Layer 5 of a small transformer language model trained on English Wikipedia (8 layers, counted from 0, width 64). Numbers have three digits each and are written without spaces.
In attention head 0, each number of a token's query is one row of weights dot the token's vector x. The head spreads its attention over the tokens so far by the softmax of query dot key.

Query weights of the head. A number n stands for (n - 500) times 0.0022.
q0: 492531499486429497471519490559456576619566482479507472490493413510465645467513504528450510485439465489543409592514530445531546500502517569535372533517509537554441436520569472588539579456512500
q1: 570482410424480523696367558629406557433626442757349413479440618535487403507446465502435419451407428355485486538546427571468629383519600426592428623343665355426504480365400483637402367560687472
q2: 468472543709618366420616523371754377450274630310559593531591409553611494452604636537560520482680648635524467422476484488451309597594436601436573472546412459488506661589654409434464454339312611
q3: 539500480415409617498494461493423534554509509518613506491452426596502534579467424439364542459593387522455543498485593609628555496401514427474459480537493620512469379592518654460606480579474584
q4: 660484290110330836674364317751020600554857345848303461270216519716333634603418311333288461641314181145434306740462492522733839349532746121670427688519803616449408226248233565436664366899665302
q5: 534497502457472510504454518509462524510515530543549530511469515540487478506491480532451501476510442486472517479508533571540515466480486486489443507468508506473473444501493525517502509542532530
q6: 388612488428385498475447530465528473610493418526523580570506495501476568522542540517519476580506548509479554463493513532504570443568469583459516523422496523444464439505415456505580594375478474
q7: 531491411567576489488526514481546471516470525444547417460480511499539511536454440456588518559519474538459460475492484472493554551476493581498632508492536545521413563454530485411618527463380563
q8: 435511529505483495588381598509501475416613474566444558478546554398542472512562577522474492401433482474420520437455533539491545544538526479469631475555477524538533454503578502555502431513468566
q9: 466515476518584559428319534508419522442504481576553405522506521429528535538396465549515532376584515544459499466505499612522447553460484522634419510503436526548450474525442544518510349488585527
q10: 551488483415547472470471577562499471523561411470476539480443488536545603554486377644575541513506466521473418442491562452531529504461427511487607421545517468597498458463579618563474658565471474
q11: 561484542494530450549428459520544523555480432463568529456511508414439574515521467482522470486403514494485330577536406504495566442485503484635373449475377511468547504559494515471534408389543507
q12: 425573536545415493421428507467456525446503575446565504488555498436534610423519548453500539456431481543449557487431581536566426559477495546503502393556379535444535464540469570508532617530464466
q13: 491537544443512566578524535472473472505484468333494604475522421494510468502506517477513507547648577482502527408491570411513505435433529462592513567493455523563508516464506504473525562503487509
q14: 486489444578465466503581451471419541486543488482602587494451460462415573525511446550367589471527442601479430400520564485430524469485480524510621497465421489581461405535540436487560528488490504
q15: 544596414399443448553399623466462455431499553505664431472484424506490524484488510438578426420478412487476537415473525529515518576446428551543597456462461495504494524528455543498443563568562493
q16: 548479490509441503372560457488546461514496534489457479588526559452496441464533412521534415463521493456501419451467557462526483579473505377513492574496476552511562534525439526442516420529420566
q17: 543511495469483505556605450513538447486583516471461459477560529539543475514423417448417528514646380521582409468585503442482473499454486479549580506518458500515578507415501485540469469445472505
q18: 446442515456504492488567520416518421634493552482563588554449510509487610482430437483528560521456540483529532366489477482535514478401493459410542352533526529476521487468520500457513412477493522
q19: 481564583489473515567426420483527544498518526532456539410492527443464508545392469459554577513384530506523462482517522568497517458621600472515528548442393441558448476592479459423514474568483476
q20: 485445503507492493523655471488596519407453535470490458429420384487513585516467527526444459656533523449570458526547529581541511490492459523568611556616487472495628491529562549448467514428411516
q21: 469560525452574520529398458444529408490526474493419552485558438417525515459461509499422559577467543483618539515529468636459400508540597455500482464527502486481507484495483522533609523584552486
q22: 516467529527571558440643462428610465516569487453521592520517505529439456518564422475518437522508530479569453524539392484541536542538499526523552470644450553468381414473551361560441527492456525
q23: 412419489497625471504457458519405510481489480507442524580574480487479424437500468487517481452411496532448520606461467526475554452635491387563520559514515474536485454520437438538462492479579483
q24: 471508551424475523469407554422443503550373604544547522529529490510491396487498468558506539388557515527502508477568560667519483566427379497491395431434462629565451475502563583560477536522510569
q25: 417457506499556443518513511545521505520525557463476466518480480501473528474499675498573495531439477554560516422476565547502378530499488412497425452556518567516456565533526540433525521468461431
q26: 471506490520517536390469577487426522601526498490543567582465585510590457533536558485491413545395572501500378496567514482537484468481485468482533524393461467332405512458499471530551482489591437
q27: 474538535560539443572461448572522525455513541491505561575618513555464606473561562516515497513440528478534596431575539515520547431490507514556457490442445500445405540525351506546432450594421585
q28: 555450588526463527527490550480539509413440513480394444399526493505428444587561427587481405551540481514565540498516505437570472488506488477484473542514553463343460488469565490416480454499449416
q29: 436486567499531568446580438481596485459475471494516462478541498522516418560595539534553464579450474459446516610570456378497383468550395590503597486493513486499523473501405408432591507527475465
q30: 421515422490431477578523427564447409533445558489511580489453532473411440479481600570639545510524513499564501560497475506566495537361597506502448489513528485563430485463582452599511448551427444
q31: 512450505443497510427467573425463487566536551452536510659440414485470436533517525510572510532386537523427529440584528429446462466574557526532586469509524572420473496531446546561427511431579491

Each question shows a short text with each token's key, already scaled and adjusted for position as the last token sees it. A number n stands for (n - 500) times 0.0068.

Then comes the last token's vector x. A number n stands for (n - 500) times 0.0096.

0 " for": 424420527681463119460514481497449542454493519479544515496514523515512517480516495522525528481513
1 " Mor": 531404498646462138463493497500498517481481492445511478494522489523497535503518506553507546505496
2 "h": 562510480622465156472457509543475492501461497489526473479515479515466543510508506497493504514499
3 " K": 515547457601469177485455470530473529490459489488494455474517506500473530513484489528522508490479
4 "f": 490543469602479223471490499516504495483465497497514462510516516487491522478480488510501502478464
5 "ars": 380556463615471200490511504529468507504475528505512482525537515502482493470501489536505519485511
x: 391483384390494565420444380476400676535531542520451484424460426621522557377470505376481457649479363439442490618487582508616455472447553525450446541552542953496514428483590502664478433438487374
Which token does the last token look at most, and with what share of its attention? 2 "h", with about 50%

0 " Record": 423394536683455112503497491493459509535474522460518465483521492549489507501493455511511542484493
1 " hold": 523371519679469118495490464486508515533480563477510502480497553522511458496489506521507561472529
2 "ing": 616458484662468146495488471517502495497490541476524497524505546515506465504466515500546523451527
3 " sw": 559581463637461178455486472509495501481492552485495514477501482502472502505488480524534484488494
4 "im": 486571469614480186464486466502479495530468516487510528497496503499516503485488476512504508471491
5 "mer": 372546457606477212449514482502489485535490548453525510506516521518512524500511480510503540491489
x: 621520523467348577512440480442524530552456471515562502466370475520502644603474498258457483537524399383485580478558508444768499548391498506558536422666519761461339381511519530542567406311523494
Which token does the last token look at most, and with what share of its attention? 2 "ing", with about 60%

0 " R": 497444509622466186462465495507464518476479488486515455473525495529457550486494490537527508496478
1 "ain": 529427506601471254515486487509473523507451533475525459505509499532482541500527508524499541479521
2 "f": 587478472639452170470486487515502463500451499484520459509500513504488529524509484536512517490473
3 "all": 563589476626458222475493486516470507530472534498513446511522496522484522511510482498495510495498
4 " is": 496598437705473119492513473514509495507457565499486496466505544517488479510496476486539540519494
5 " except": 382560448664475179502488487509497474491516521473525505497514511519495470486518481529527498506498
x: 347441560472462503415473518525441674472541532666486492314369388625355394527490554280487527643599440209464438435310411463542469416511494588568443397385495572481525548369486553554416373595447538
To which token does the last token give the most attention? 4 " is"

0 " o": 472394485608456184465489472513485512495476521511504501488539483516487518498501502521510495510499
1 "l": 540457506594476219451492491495480516494469495478498488517522491513494526476501481520513510524490
2 "ive,": 589473480655474196442513480485473483533509515483528506494486528490503489513528462499547520516517
3 " gra": 584573458633470128487514470514505509484474532471487490493505508504522511517536530528539523534506
4 "pe": 474646460663468090474495485483459504502477551465519508502521518522499493492527516522521512500499
5 " and": 393550426671483126454504487482480480499502520466520512510509540520504491501533489486555536507515
x: 581525448610444600504473362659511462537448505600543520476484576626435524577497491148457520443633399425492417487201483530599507441401506573504468462466458637494505300421485473472549474487475516
To which token does the last token give the most attention? 5 " and"

0 " 4": 428411543665462101484504501486472543546471497487519473519546546502515491471497466554517529495475
1 "×": 502449498669471120485506485493476531518472507503513505511528506509472479492504467534520529512484
2 "200": 593462491689467099488494491486489525558476510486504501522505536528506497494524469513494518525531
3 " m": 521560470620472190452485473485475527537478531492497487517519500524515504513507461473521486533502
4 " fre": 466583471608481202465493468461505522511498522484515497497534521543498510503541494526530516533499
5 "estyle": 410544448648481169458504459468484476530490555477514516515509525519502512497541488516512514507494
x: 583535514472352485499497481594406633446460396559475523467463424479581628526607417320396548431602316336396470467620533541685646580464586647562501526562521724391420412428533484444659410308440420
To which token does the last token give the most attention? 2 "200"

0 " typ": 437423532642468188478510471489527529520477556487517493514522520544506492489512473530543515517506
1 "ically": 529404493651470212442524489487517483528487560509551512519492528510485512492541459510518514515511
2 " from": 580459481689471136459507488497479511473487543467503510509510531511520501495489475511526522507502
3 " November": 579571471624468208477476474499509491543499532498517493502501541516529507515487471556486535477548
4 " to": 471614437656475099464498479520497531499488535479532487512496542522509489515509465497507527496527
5 " January": 384547440642470142487486460520504485549495521494514476479488533522523496507492469533493547470538
x: 713446659397390408549421512463319491502567382656495485376445460547429456380407617321555404560610422339520633428414590625650511213550503472474487576566469609563414523422486538395512470632499497
Which token does the last token look at most, and with what share of its attention? 4 " to", with about 70%

0 " for": 424420527681463119460514481497449542454493519479544515496514523515512517480516495522525528481513
1 " T": 551430492665457105445471503510487514491472481452501475488508512533483529505502471545533522466490
2 "ak": 539492483584482247485468499538466541522458483492506480488511509510482509478492510528510523490525
3 "eng": 544548473586473271480470494496481489543480506499495485493495525522494527499508505509490516493506
4 "on": 466608466593467262492499496519467492549485511491512474508508505516501517500506486509500513481492
5 "\n": 492520468657512191477493478454480507477500512467498472487491527481507522459514477525525528486478
x: 517441398518486439697595445550580846492526564483425457515427454516472524612735607386476361516442427519380514424168424671574549440509460464539529517481525555531506539427473597437458586426527461
Which token does the last token look at most, and with what share of its attention? 5 "\n", with about 80%

0 ".": 435478552724477088488509482476481528492506494475528498484494533495494522479532477501521522509477
1 "\n": 484486540661502162476487477452482523471490505471496460493499531480521527439515480524523532486479
2 "\n": 513465510702499109471481495457500520484477499492507476488490513478528524449509486514539535484486
3 "==Career==": 539480482675503169486481475498529487468510499508507496493504513498497506477466501494525536499458
4 "\n": 523512465682505132479469490464512523491465487492487471494490507467527517464492494506531544473492
5 "\n": 502523448681511133469471500468507514479463499489500478495493501478523515453485486509525533476493
x: 557500438514492408616601477644527849570463588546479452441394608421440516600609523502579380617543320535408494460130446607538559465507407367569501574528541587527377555404477565494418608465567448
Which two tokens does the last token look at most, in order? 5 "\n", 4 "\n"

0 " |": 414431570745467043476490485498485520509472497478512480500524541540496513462527469533526547495457
1 " Dec": 539397505658466118466499486516515503503446520488522449461510513523506517464501497528518542488505
2 " |": 521498496641489204491479480521479497485475470494527481485491515578495517518493480527495530486485
3 " Year": 562570488691472113511499495510501503512482523490512464482523510560484520500481491516507535470510
4 " |": 517524469663498220496484498495485494520471489491513484501493528552489517505515472517517536496475
5 "\n": 505526478654520157493491469449482516446486522452494460502493509475518525445500502517509531491490
x: 568486407377473436714552469571480833439586609543469443428496519496557555595716569439469366404420417439434504502256440653584628480517381393585544473513470561493492510494447632445340586416528408
To which token does the last token give the most attention? 5 "\n"

0 "ud": 433395516651450126488468454521480524515512515509499480487524501493493513506501486514516521510493
1 "a": 533362493677452113469501479511451509508489529488522476514511513510511499504498501515511507494482
2 " placed": 626464501656470210486531484480486514501515550473500514498517519519509482501485486517521485494512
3 " 8": 580577479655472149467519494499483499538486504479497492516516541491519498492505477527517488514473
4 "th": 488605455679478106440504489500505495545470530488514479522508555522495483482513492499513530491513
5 " in": 412535438671480136451513462496451549478494550477497529522514533515517502481496474498508512490513
x: 494600490504465646465404512717542536555587540599436550421500558629489450633503539346548489571590484281519508424221553555626456636425367660570542594471598687574439448445528518423592475626481304
Which token does the last token look at most, and with what share of its attention? 4 "th", with about 50%

0 " its": 454467514683477154467492474486487521505476518466519502499505529537502506514517503492537543527507
1 " ind": 535424503653463180451477502475499497463501557473502504485503536534507537499518469523521478523511
2 "igenous": 604459484632480207463520477474471500525486546463529498523489535505536528505543481506510539514523
3 " inh": 555551465618475217466492467490517544486492536506495516491473482518492500510554528517529490515529
4 "abit": 475579467630477163480485448512490494465503542473518496475481468552499503510516504506530494512515
5 "ant": 393563465608481249473511448497503484525476573443519512531489521527510494490535497505514522487500
x: 519519589535307689563497551526455656566704511605557553449472349438527508621523570252520436408512463270522511399605440416692538428438529623519491582566437718497458380543559558532457426441386509
To which token does the last token give the most attention? 2 "igenous"

0 "|": 450460535702476080491486495504498514490472505480523490505505479526489500495458497531502518479480
1 " Gold": 537430504697465067481481493516511540492503500497518475509526495519445525528494481513492517473495
2 " medal": 570485488651477198491477498490517502523498533489487506495506492511470471502482491480483504472485
3 " –": 536542452645486165485488508477489507528469484512507522492523510512496465500473503488522523467496
4 " first": 456564454631475211462487500478541489511500545515493489491517552549476494507491451519502491460504
5 " place": 392543425674471110490468479521483520525504568474479495501524549539498480497474502533517495481490
x: 682547535258435569433602535679397609626624536558413520418450346577479433519440425407488415446543278312397487361424667567527413407439496669474564575449559656465535579333555598486566477478525358
To which token does the last token give the most attention? 3 " –"

0 " He": 484428502646455139491474495516495492484463491517480473459533494532459524510490484500515492490488
1 " sw": 546416490652454169456485478512498497471488539499498511484512484504462503502490486526529478477500
2 "am": 579488494614473211465487467531485504525482505480506506502513493506503511494489484511509502493486
3 " for": 586560480672478156469525481507473537464499523492525522507526531499509483477490500500518521484503
4 " Japan": 493642454695471113503482492484464505564517510488513489489501513526511503504500466504499547500495
5 " at": 432539439696490143475500503502476538486503512474507498493513513519522509482480469475513521502490
x: 575519578334507591474401434602549531604409484578418536516494621516441395675384551303587439596574431381510456463211525504537416534427346591636556677437571539403425461396428520499488503557435385
To which token does the last token give the most attention? 5 " at"

0 "es": 413419517649459197470488484499477501495485543492525495524527521510495502477493498515512527470489
1 " and": 523398503675474173466492499484471492498500504474523506502509524520499488497511492478554545489507
2 " eth": 602475476620476193501483494517490517512486508461520524495497459524493516504528484524510519521520
3 "nic": 569583483615479208488498489490450494514516508465531496509486473534502524504527488503520516517527
4 "ities": 481663470645469202481500474479494516535517586478517503527504532527506488501529465486516530504515
5 ",": 431559432676483185457493488492474491531490518471543517501484527511504481512528460502546536510487
x: 483409538504512480504530496625488590529373513449564505503411473595477547592440575127516557478632487336457457438212545559579580417458565576482424610464482562519421385504519539460569433388454488
To which token does the last token give the most attention? 1 " and"

0 " 3,": 428426506686451100459482491508479499510468494489545493493498547513491484505525475562519534494520
1 " 2016,": 496433510675477184484483510494476484533493497495554491471479542519513496509492453514530548489490
2 " has": 564464505688485167496528475493513528507477542509510477486508551527487490493507460477551553520506
3 " been": 572539453731470096450511498490543494502468561513504506500510547532483485508497462507538537513489
4 " imp": 479587445662472099460511497509500502494479525475515517467485504521507513498513492542539489495480
5 "ro": 417501455571474248444521486506465479501457535457516512490483503519521519505508485544511490479495
x: 485569598507346507559541523517500619477617423655618579499435476353477684469442544499440517565445382286480412395508508513841394506452536392470442501450723511646488362359444539445489431434589430
Which two tokens does the last token look at most, in order? 3 " been", 4 " imp"

0 "ley": 427407512672454131484482483511480512544487504503519469509523489495485506516498496494512535483497
1 " separ": 547363524629468210466518475479503512502509550456519485478492498526514485489513512520521520487513
2 "ating": 591473486627475208449533481508488489483496573469518502517508525499520492483494497503541524497502
3 " M": 510550462639472132448460480505476526496462495468499473493508491522504540518502473498529495511495
4 "iz": 474588475599475207481484509505472511491470519491523460521515500488480520460503506522478506478507
5 "i": 413510445600473213475479497518464482530475501493513474494495512527504502514502488511511503484502
x: 498480512426513591508576418541358564634419512547550491516466430473422615649402558337407539385324353562453473542626498414552473384475535465472506620469553850494569259390481577544656518531407458
To which token does the last token give the most attention? 2 "ating"

0 " the": 461473520683478151474483495488498518487483507457506505500519531549520508510503500509541545520516
1 " administ": 536398509653471123504482499522518496513506536474515497479478495528520515499514508508523518511542
2 "rative": 633481496610476198492520469504487493540517539469533504513495495529526510511509499493522527482524
3 " seat": 635596485684462155503493474477528498543501591448495504501518541524513476503509504527519548477496
4 " of": 507588448675482167476494505522497505488485539457513502495497532507528512507482512488535532489496
5 " Central": 398541432670477135472487485493488504518490530469525473509515487518502528506512495514504567481509
x: 765362489365390567468362564522449588512536347538418465433532538614664493557545484195525444479628395393390527502536534623446497349524467454497442506490504634500513342429466550588518401567441472
Which two tokens does the last token look at most, in order? 4 " of", 5 " Central"

0 " water": 407398521682451120484493454494494494534499552487510510499520513499496493499513495495514529500481
1 ".": 478439535721486101482516477473479524494503495473527499485490528493501520472533479502523523512475
2 " Ag": 594488497690466094465482503511477515479467510447486493454515489526502546471513475528545528492482
3 "ric": 516515477611488237480487503489497506496480483477534472500476458519481549498523520486529498509505
4 "ultural": 464608448622470171483495461496456483520503533466544476509482481531498531540524492484502526505516
5 " activities": 349570437675470117480500467493491530544519587473514506504511540519509480503505469499520530477504
x: 671348517389343487498530492652413557552608555599495525431442488635533512480485534272521523652641453350432579421444638668627552496421565712489492433516485658496453520555555636470536407529432383
To which token does the last token give the most attention? 5 " activities"

0 "i": 443403501629454200470481494513461487528500509487512475500512523524494501495500489516499500504486
1 "i.": 503437523707480099486511469485472522495520494478538492480497526493487521484529476502508507528475
2 " On": 591466489717472060461502489503478509483476514481506522464502511525540527493486511532506529485510
3 " a": 546555452682479124471488484498500503478479525489519493490532537555520502526495503513552535505510
4 "ver": 470606458653460179453504502515510473491449543489501481493533520520472507493534478538538512513481
5 "age,": 458565435682487176460493481484487479507493499489528515495488530485501471510524477513557546500489
x: 432523452484498473408467480683486667632429489492552525547434429539427533511490585291555579513633415317408490442121475621597584393501632570537396510522458545518430424579446479426446466333410525
To which token does the last token give the most attention? 1 "i."

0 " /": 439410515676460101495479472513491511504486498500511518489501516499462479502496507477503506455501
1 "ar": 548372501644452113485494473534506483494471515499498481502510504509497486479491504517495508460507
2 "/": 591514481611469193492469439508497515511494530502496494503528524510468474494500499490514525463503
3 ")": 595568478708467154492505483493495486500471520486491500511497484502511488484507486505517520475476
4 " which": 527601452724479126489497511481510503517499523497508513495486525523495482499508481477530516506493
5 " l": 398520452618475203424490511496523523505494538458508475497512523530499505499514461504541511502462
x: 410503278497378598671583585478580465428622557561629441520512639693533566603380392312564534605506387416431518441579603553457448437408604434548497411485538600431496428332414543458482357579568366
Which token does the last token look at most, and with what share of its attention? 4 " which", with about 90%

0 "===": 448498537724476053478468495485495492468496503505518492508503501507497503477474473518503546510454
1 "E": 528477470635452190485450511514495479469472513521466534481511491514472504530468481520476502494494
2 "arly": 536483462645475201452499486504476483480459514500526511508500512521502540512502489536490530479511
3 " years": 605584481645474188489518488515495507503511555478518502487508549532519493484496472513517504469506
4 "===": 522550458706490087500475471477497487476500517495495483492490506485514508491481482511520540477455
5 "\n": 501527445677506136477480502465504518486460504504490481482491520472525513458488478516523528483493
x: 553462518472489496668580458672512837499415628534445475429404579434385528517612582448550409611567354539398544497119453595494475448515445358509501559514558544486382527428448568451450647479532427
To which token does the last token give the most attention? 5 "\n"

0 "ber": 439411507645454156477475491529507474533492531497482508488513500520495532492494501504516548488509
1 "ry": 538384492660455130481487478513478496530496516498511485508514520506483506512497488489515539479502
2 " sil": 645488469633457154474494481539482513502477518474505493475494465513516519522514502512517513505526
3 "k": 553556487622476215484470473505487501515472509501513499515524522501492484500489501477541501486520
4 "w": 473561459597469217435468481504494499514466533511494484492517524490483504490491472500526494515461
5 "orm": 376554469607470209470508465507493489539495533476512488515503497506509522483523496508507517500505
x: 496523428554385598537441522465553542501560485616551487406367457484485540593481526409504471620493295233562546498673630548605507531437514550459544500712469911507433432524460422523576455501422515
Which token does the last token look at most, and with what share of its attention? 3 "k", with about 40%

0 "all": 448423517643454200457484481506486511518474545494513459505515492524496533498514483499518516511483
1 " year": 525388514647471213468516480492474493517503549468516503492515546528512495468516473515532527482480
2 "-": 552496474631468211442483477507491507503447542475494521500502539523506486482503466516542537492467
3 "r": 531531468601473228450485520517491481482447516491493532501478475466511518495487496516517494494497
4 "ound": 463599479591479258478499462473505488515496552484517498502509510504504520491529502535515509480534
5 ".": 460553447703497112491513474479479519489508498475524499481495538488490517483533480500519524510477
x: 612456492529422532589514439724529644460447661368473546544459497547413508593624634346437499564537482216505584562126547661565567445528486648549512419508513523522400512474381465520516514422451556
To which token does the last token give the most attention? 5 "."

0 " the": 461473520683478151474483495488498518487483507457506505500519531549520508510503500509541545520516
1 " he": 535428487667457141475486498513530511514462509515467513476520521547474489516519498493531499510498
2 "avi": 615472492653469131427501487523519508531480500485530497493502528507506501483542523513528504500492
3 "est": 581585470626465184434507491500475483505507535498512510525502522524498504491531503500517516495518
4 " occ": 465573449605480211479479452518491486492497535486494499461480508530507503508499498493533486499525
5 "urr": 389529464624477171454510432497494463474501527448520500474471470524491519512517495520516512501524
x: 481553510496466674552555486550342573582593438660574498337482414456441459710613628515556510604549368409606489358487591527846632500418550531559471437515400411542547234293519483553641386374477570
Which two tokens does the last token look at most, in order? 4 " occ", 3 "est"

0 ".5": 426395505638444171502499445526461505510493524511501499503521503509472473507499489518487479479496
1 ")": 517361533713458127494517466480480496500483532475498502510495496509517494481516487530525529485479
2 " |": 600455508726473112470491484517505514507487505487512476491509535542484502483527475528517533492464
3 " 20": 575588492650472165487522488501482503506505491500497489519513502509528514478500467523495483493482
4 ".8": 476588459661469134505512461512461512513469513502508485508516495506475504499509496518490471502499
5 " (6": 443545452617484215497526478466507524487456524482482501536500491489481496495515487509485472528489
x: 459497142538589864542457487456416587455685541515545553478463321431525462487503428585452369526598514340576492489470495464713492545537506447612583590428518583488399462554404436367466510660668423
Which token does the last token look at most, and with what share of its attention? 4 ".8", with about 40%

0 " which": 404452540716463138487494511479510502521496526493510515494482528526494486502517484483528519506496
1 " l": 552410502625463209424488512495527522505496538458508478496511525530503505503516463506542513504467
2 "it": 540524491581479214460490490524477516496463521456500465495498521532487533475504461528532503498496
3 "eral": 544549472561485277465487467528498482526486548479526541498504520498519514501508521518508535489518
4 "ly": 481638442656461155426508485501535469523487566488530504525499543505470496511540472503521521503485
5 " means": 376565437689473103491498467508484502473504575488525509480504534527489485512504502513529528493502
x: 611464624422529764455508499612487743509610601607471488435430517591464440592514599229435564540589537281537423441452482544640570429445607595455499345463614557512554527361500614472395377534446417
To which token does the last token give the most attention? 4 "ly"

0 " for": 424420527681463119460514481497449542454493519479544515496514523515512517480516495522525528481513
1 " sub": 568411493643463163433514475501486510489492540487523518488506498527494540494529483524519508457485
2 "-d": 512507484594486269434476476464499488475484527460518502493496539500476509495501488507522482515483
3 "istrict": 567596471618468238492473478483498492521504558450514500495486515531483540524540496516515492483525
4 ")": 505608476676477216491518472470484480510472539456501507513498513510527503484519477527526531483461
5 " in": 416544425689482137452521485502470537482498530472527510510498503501531522499495493498518516487499
x: 579498471404476668469443415690592503554461426568494518465450559474494395703469551310579496566639492260502509442136504555663430544455348599553444555461646594531478470437462520460550521534507390
Which two tokens does the last token look at most, in order? 5 " in", 4 ")"

0 " historical": 413403527676469133477505478474497491549512542453521494507483513538534505515539493491524544531529
1 " dest": 526447499598478244448507484504533496491514530468511494486487492542524551505540496567541519517504
2 "ination": 613465503634477200466508476490488503528514576452539515499503550531540503492522480525534522488503
3 " of": 584542465693480141460502495507487506483489538465520507507501533512530513498500506492538537507502
4 " this": 493578452665481179465495475483495515506504510488518499520497513556514492530522495479510533509517
5 " place": 383552440674472137492479479500472519539491565477480494481525566544524480489499492522525518494500
x: 613496585373403570518551511643419602538563628644422542453468362524464473498435590293466464470651375312466524388456687567534484404438510586454556548489594716441588650305481634444577498473439357
To which token does the last token give the most attention? 4 " this"

0 " |": 414431570745467043476490485498485520509472497478512480500524541540496513462527469533526547495457
1 " 2010": 543397534676477116477520492472485523541501489481525476517533517519527519477494454510502533502510
2 " Gu": 594506493643471135454485512504485517481479523458490457477520509547519552491508498513504527502503
3 "ang": 527533479601484266488476502494490506535460505498491494483514535522501524481499512507495531479514
4 "zh": 474527438580470225458464494525514453499470510499496489484497497512487537531504504531503505528514
5 "ou": 401536456593473256501499486520482497545473504506487488494518514517495518486533499505486542500504
x: 564441549364399681552381410350454528600423485468420513509383441475470555429541563470346508513499428594406530554392618422538449402570484528511521552528474922553492334433443468572458449651361479
To which token does the last token give the most attention? 1 " 2010"

0 " to": 407396523700455057462502484517499532495479534492524494514519551525515492465524472498515533482500
1 " heavy": 554359500659459148443523480481490491527517528471525527499517506524517504512531486532523538496514
2 " ra": 631474486632461135469498492491505507492483544494486504471512489504508502487531505542528525529499
3 "in": 580569499642483143493502494488500493507477515468515496515524502525547512479505501526529542486500
4 "f": 498571457628468177437496476484532470496461531479502501513487539491501491499523480525522496514461
5 "all": 376529455625465212457502469501490500550480560487501485522525521520510499492521472501514505502501
x: 550541474541434574397531532560539571530641461526535487373396481378507649534442494369523519606552340414471526440495682542572542456414544609461516590578589904438507433373492497536580418520381440
To which token does the last token give the most attention? 1 " heavy"

0 "ation,": 422464524688471200463492494496467486509494517476552519500483516511509484503519484501544540512488
1 " such": 523381517686472149461517487484515483510504550485555502517482504535501474494506471483520524494501
2 " as": 590476481696473122467495498517487513473500541475535506499514521511493504504489482487537517494494
3 " o": 553601442630462127460494478520495508490463532498499502488514483514492510512508496508505503509499
4 "l": 460553485582489229447497494506487513491469491477503499517517494515493523472503490514504508500503
5 "ive,": 421532440633487207434506481484465476514508520476531510482487539500498485512527463495549523512519
x: 365462568595470471435474438651509534749481454533568488481477444601414622549433549233481547490571479336544539433292411674666553525444608578515478537499413597485451357482451549392518474367485437
To which token does the last token give the most attention? 2 " as"

0 " |": 414431570745467043476490485498485520509472497478512480500524541540496513462527469533526547495457
1 " 200": 544383523675468109480527507489488543533479507492537477502518496517522504478506462519501527515496
2 " m": 555501490659474125463480469473485537515483527485503491521519499532517506511507477467525492533511
3 " but": 580561468682466133475509476490479496471498518515506530494514536516463474497528483513536519494520
4 "ter": 487619445667466142477482504522510484530468540490514519530510511533497507488513464521517525475475
5 "f": 448528447605472223445487496496523475509475520479496501521488527480502507497516472528510491508439
x: 463608448487314634487511433573397482333504552550622490554376466510447691712456459451590522496495299246541510372490417448536403454558583448608473373554504698461482395549333534392583535490503467
Which token does the last token look at most, and with what share of its attention? 4 "ter", with about 50%

0 "ab": 436405498642449132459475450524471490498506527496501493496508506512486518494525495509516514506500
1 " was": 511404505710465130483519480499524474500482552512489513467517542527479471503479479492542539520493
2 " used": 615454496679473181491522478491526498498519560469525515515494534511494514504518483530546510491522
3 " in": 572551469688481165444512485501480532483498532461530524522495510506533515501493491492523524484507
4 " win": 474630465690474116479494505510510511499506571463492499472510537549501493485484488526541536478496
5 "ter": 374554447636470191483501490509518476535483583467515508539511535528495499494499484511524505472489
x: 684510438457323698495554510628453558481574515540494563418456392600507579535427497321460433542418369299432512413672449483563442519391531649513426624630473748456361484427601537554603502412496503
To which token does the last token give the most attention? 3 " in"

0 " record": 420405541659468177496515477471476498533493547462502491497516528547512478484506486514535534494511
1 " (1": 502439502664469199474501495476503518522445539474479521517479531517475485493529455507530507515462
2 ":": 555485480640477181500509489520479504513449491448510493509508518524476469487537476518528503515489
3 "49": 565576484667474113503506501504517513522488497499508503512498505529500510504502466517503484489523
4 ".5": 458598457623467182508504478512476501535496526508501499512510506528462485520495479504481477483509
5 "0)": 400582450710479124517516473490489502500495540462494496529509519515503474490509479515537529502475
x: 590535258494507691515618451538484567517488590483530534413375388671519564480552558340433531491509426340339444536198645624641486505472482509598469661544513516454425558559611546498445440320401459
To which token does the last token give the most attention? 1 " (1"

0 "ust": 433419521645458149476469471506492492534506531511517492495511518520512518506501487532531546501499
1 "ain": 515381522657468187495492490490475516515476547463523480503505512522515526478526503515527543501499
2 " commercial": 660459497660470156483510477481487487545522554464535503495498494524528513504520501503531550499527
3 " plant": 600582480674469160486489462490496524556514552460510484509495509525510490519527482486540520514501
4 "ations,": 516605450687481174457492489490481489531500527470554512519490514506523465501526469495559538523481
5 " and": 411552435683492138457498503478473489497509517481524508504495531526505489487518486470552543501517
x: 656505434514467525563519355683519503565369504586487501436511568686447454580504474183496520514616434551564429506187479540534586497385518598540454543454459588480489324369504514490547522511443500
Which two tokens does the last token look at most, in order? 4 "ations,", 5 " and"

0 " seat": 384396540685457151493488474469522513544500581451502512502524535525521484496515512530528556481493
1 " of": 510406504692470141475493503526492510483488542463511500491498530514530520501482519491536532489495
2 " Central": 608473484684464131470487486491484504514487527475521471507516485520504532504514500519503571481509
3 " A": 517565453621467205465469495510460503498457516472487481471537516535508543518500473524520542507496
4 "ce": 488546460608482245474491519491469510516457506486516479493519522504479523490522492504501516495490
5 "h": 425528427620468141479455491547483487518451486501520462490506488522473520521506507504498526491509
x: 519456548417475646530379548609471439610425481444600447478467480567539570374486534410543478450594110317481477686622595470524608294514531430517501416561535822532415409426527424570616474480477455
To which token does the last token give the most attention? 2 " Central"

0 "ultural": 425410507647461185469497467490472487532503534467541489517486487526504522521537503487517534518512
1 " activities": 542341513701457100478494469490493534541514578472519512505512538527516488498511474500526533482508
2 " pr": 591483478630470177420482495479514496477483534471517510473485495508532507504525502531510556505506
3 "iv": 550550513570489293483483515469525493504479508451525457469483499520528512480526517522507518518537
4 "ile": 472591455596467228485498481512489486507464560455511495512505493498504527512544509524521520516494
5 "ged": 380551461605476260479508486472497495522517556455504500512509537510511502516526491529539514503529
x: 505537511434369664390567438439457590631548471611473478483433415394381604571400585154464449529501434364404535459482495492649553625451474657559534399527549615460530332560526526435563471414455526
Which token does the last token look at most, and with what share of its attention? 1 " activities", with about 90%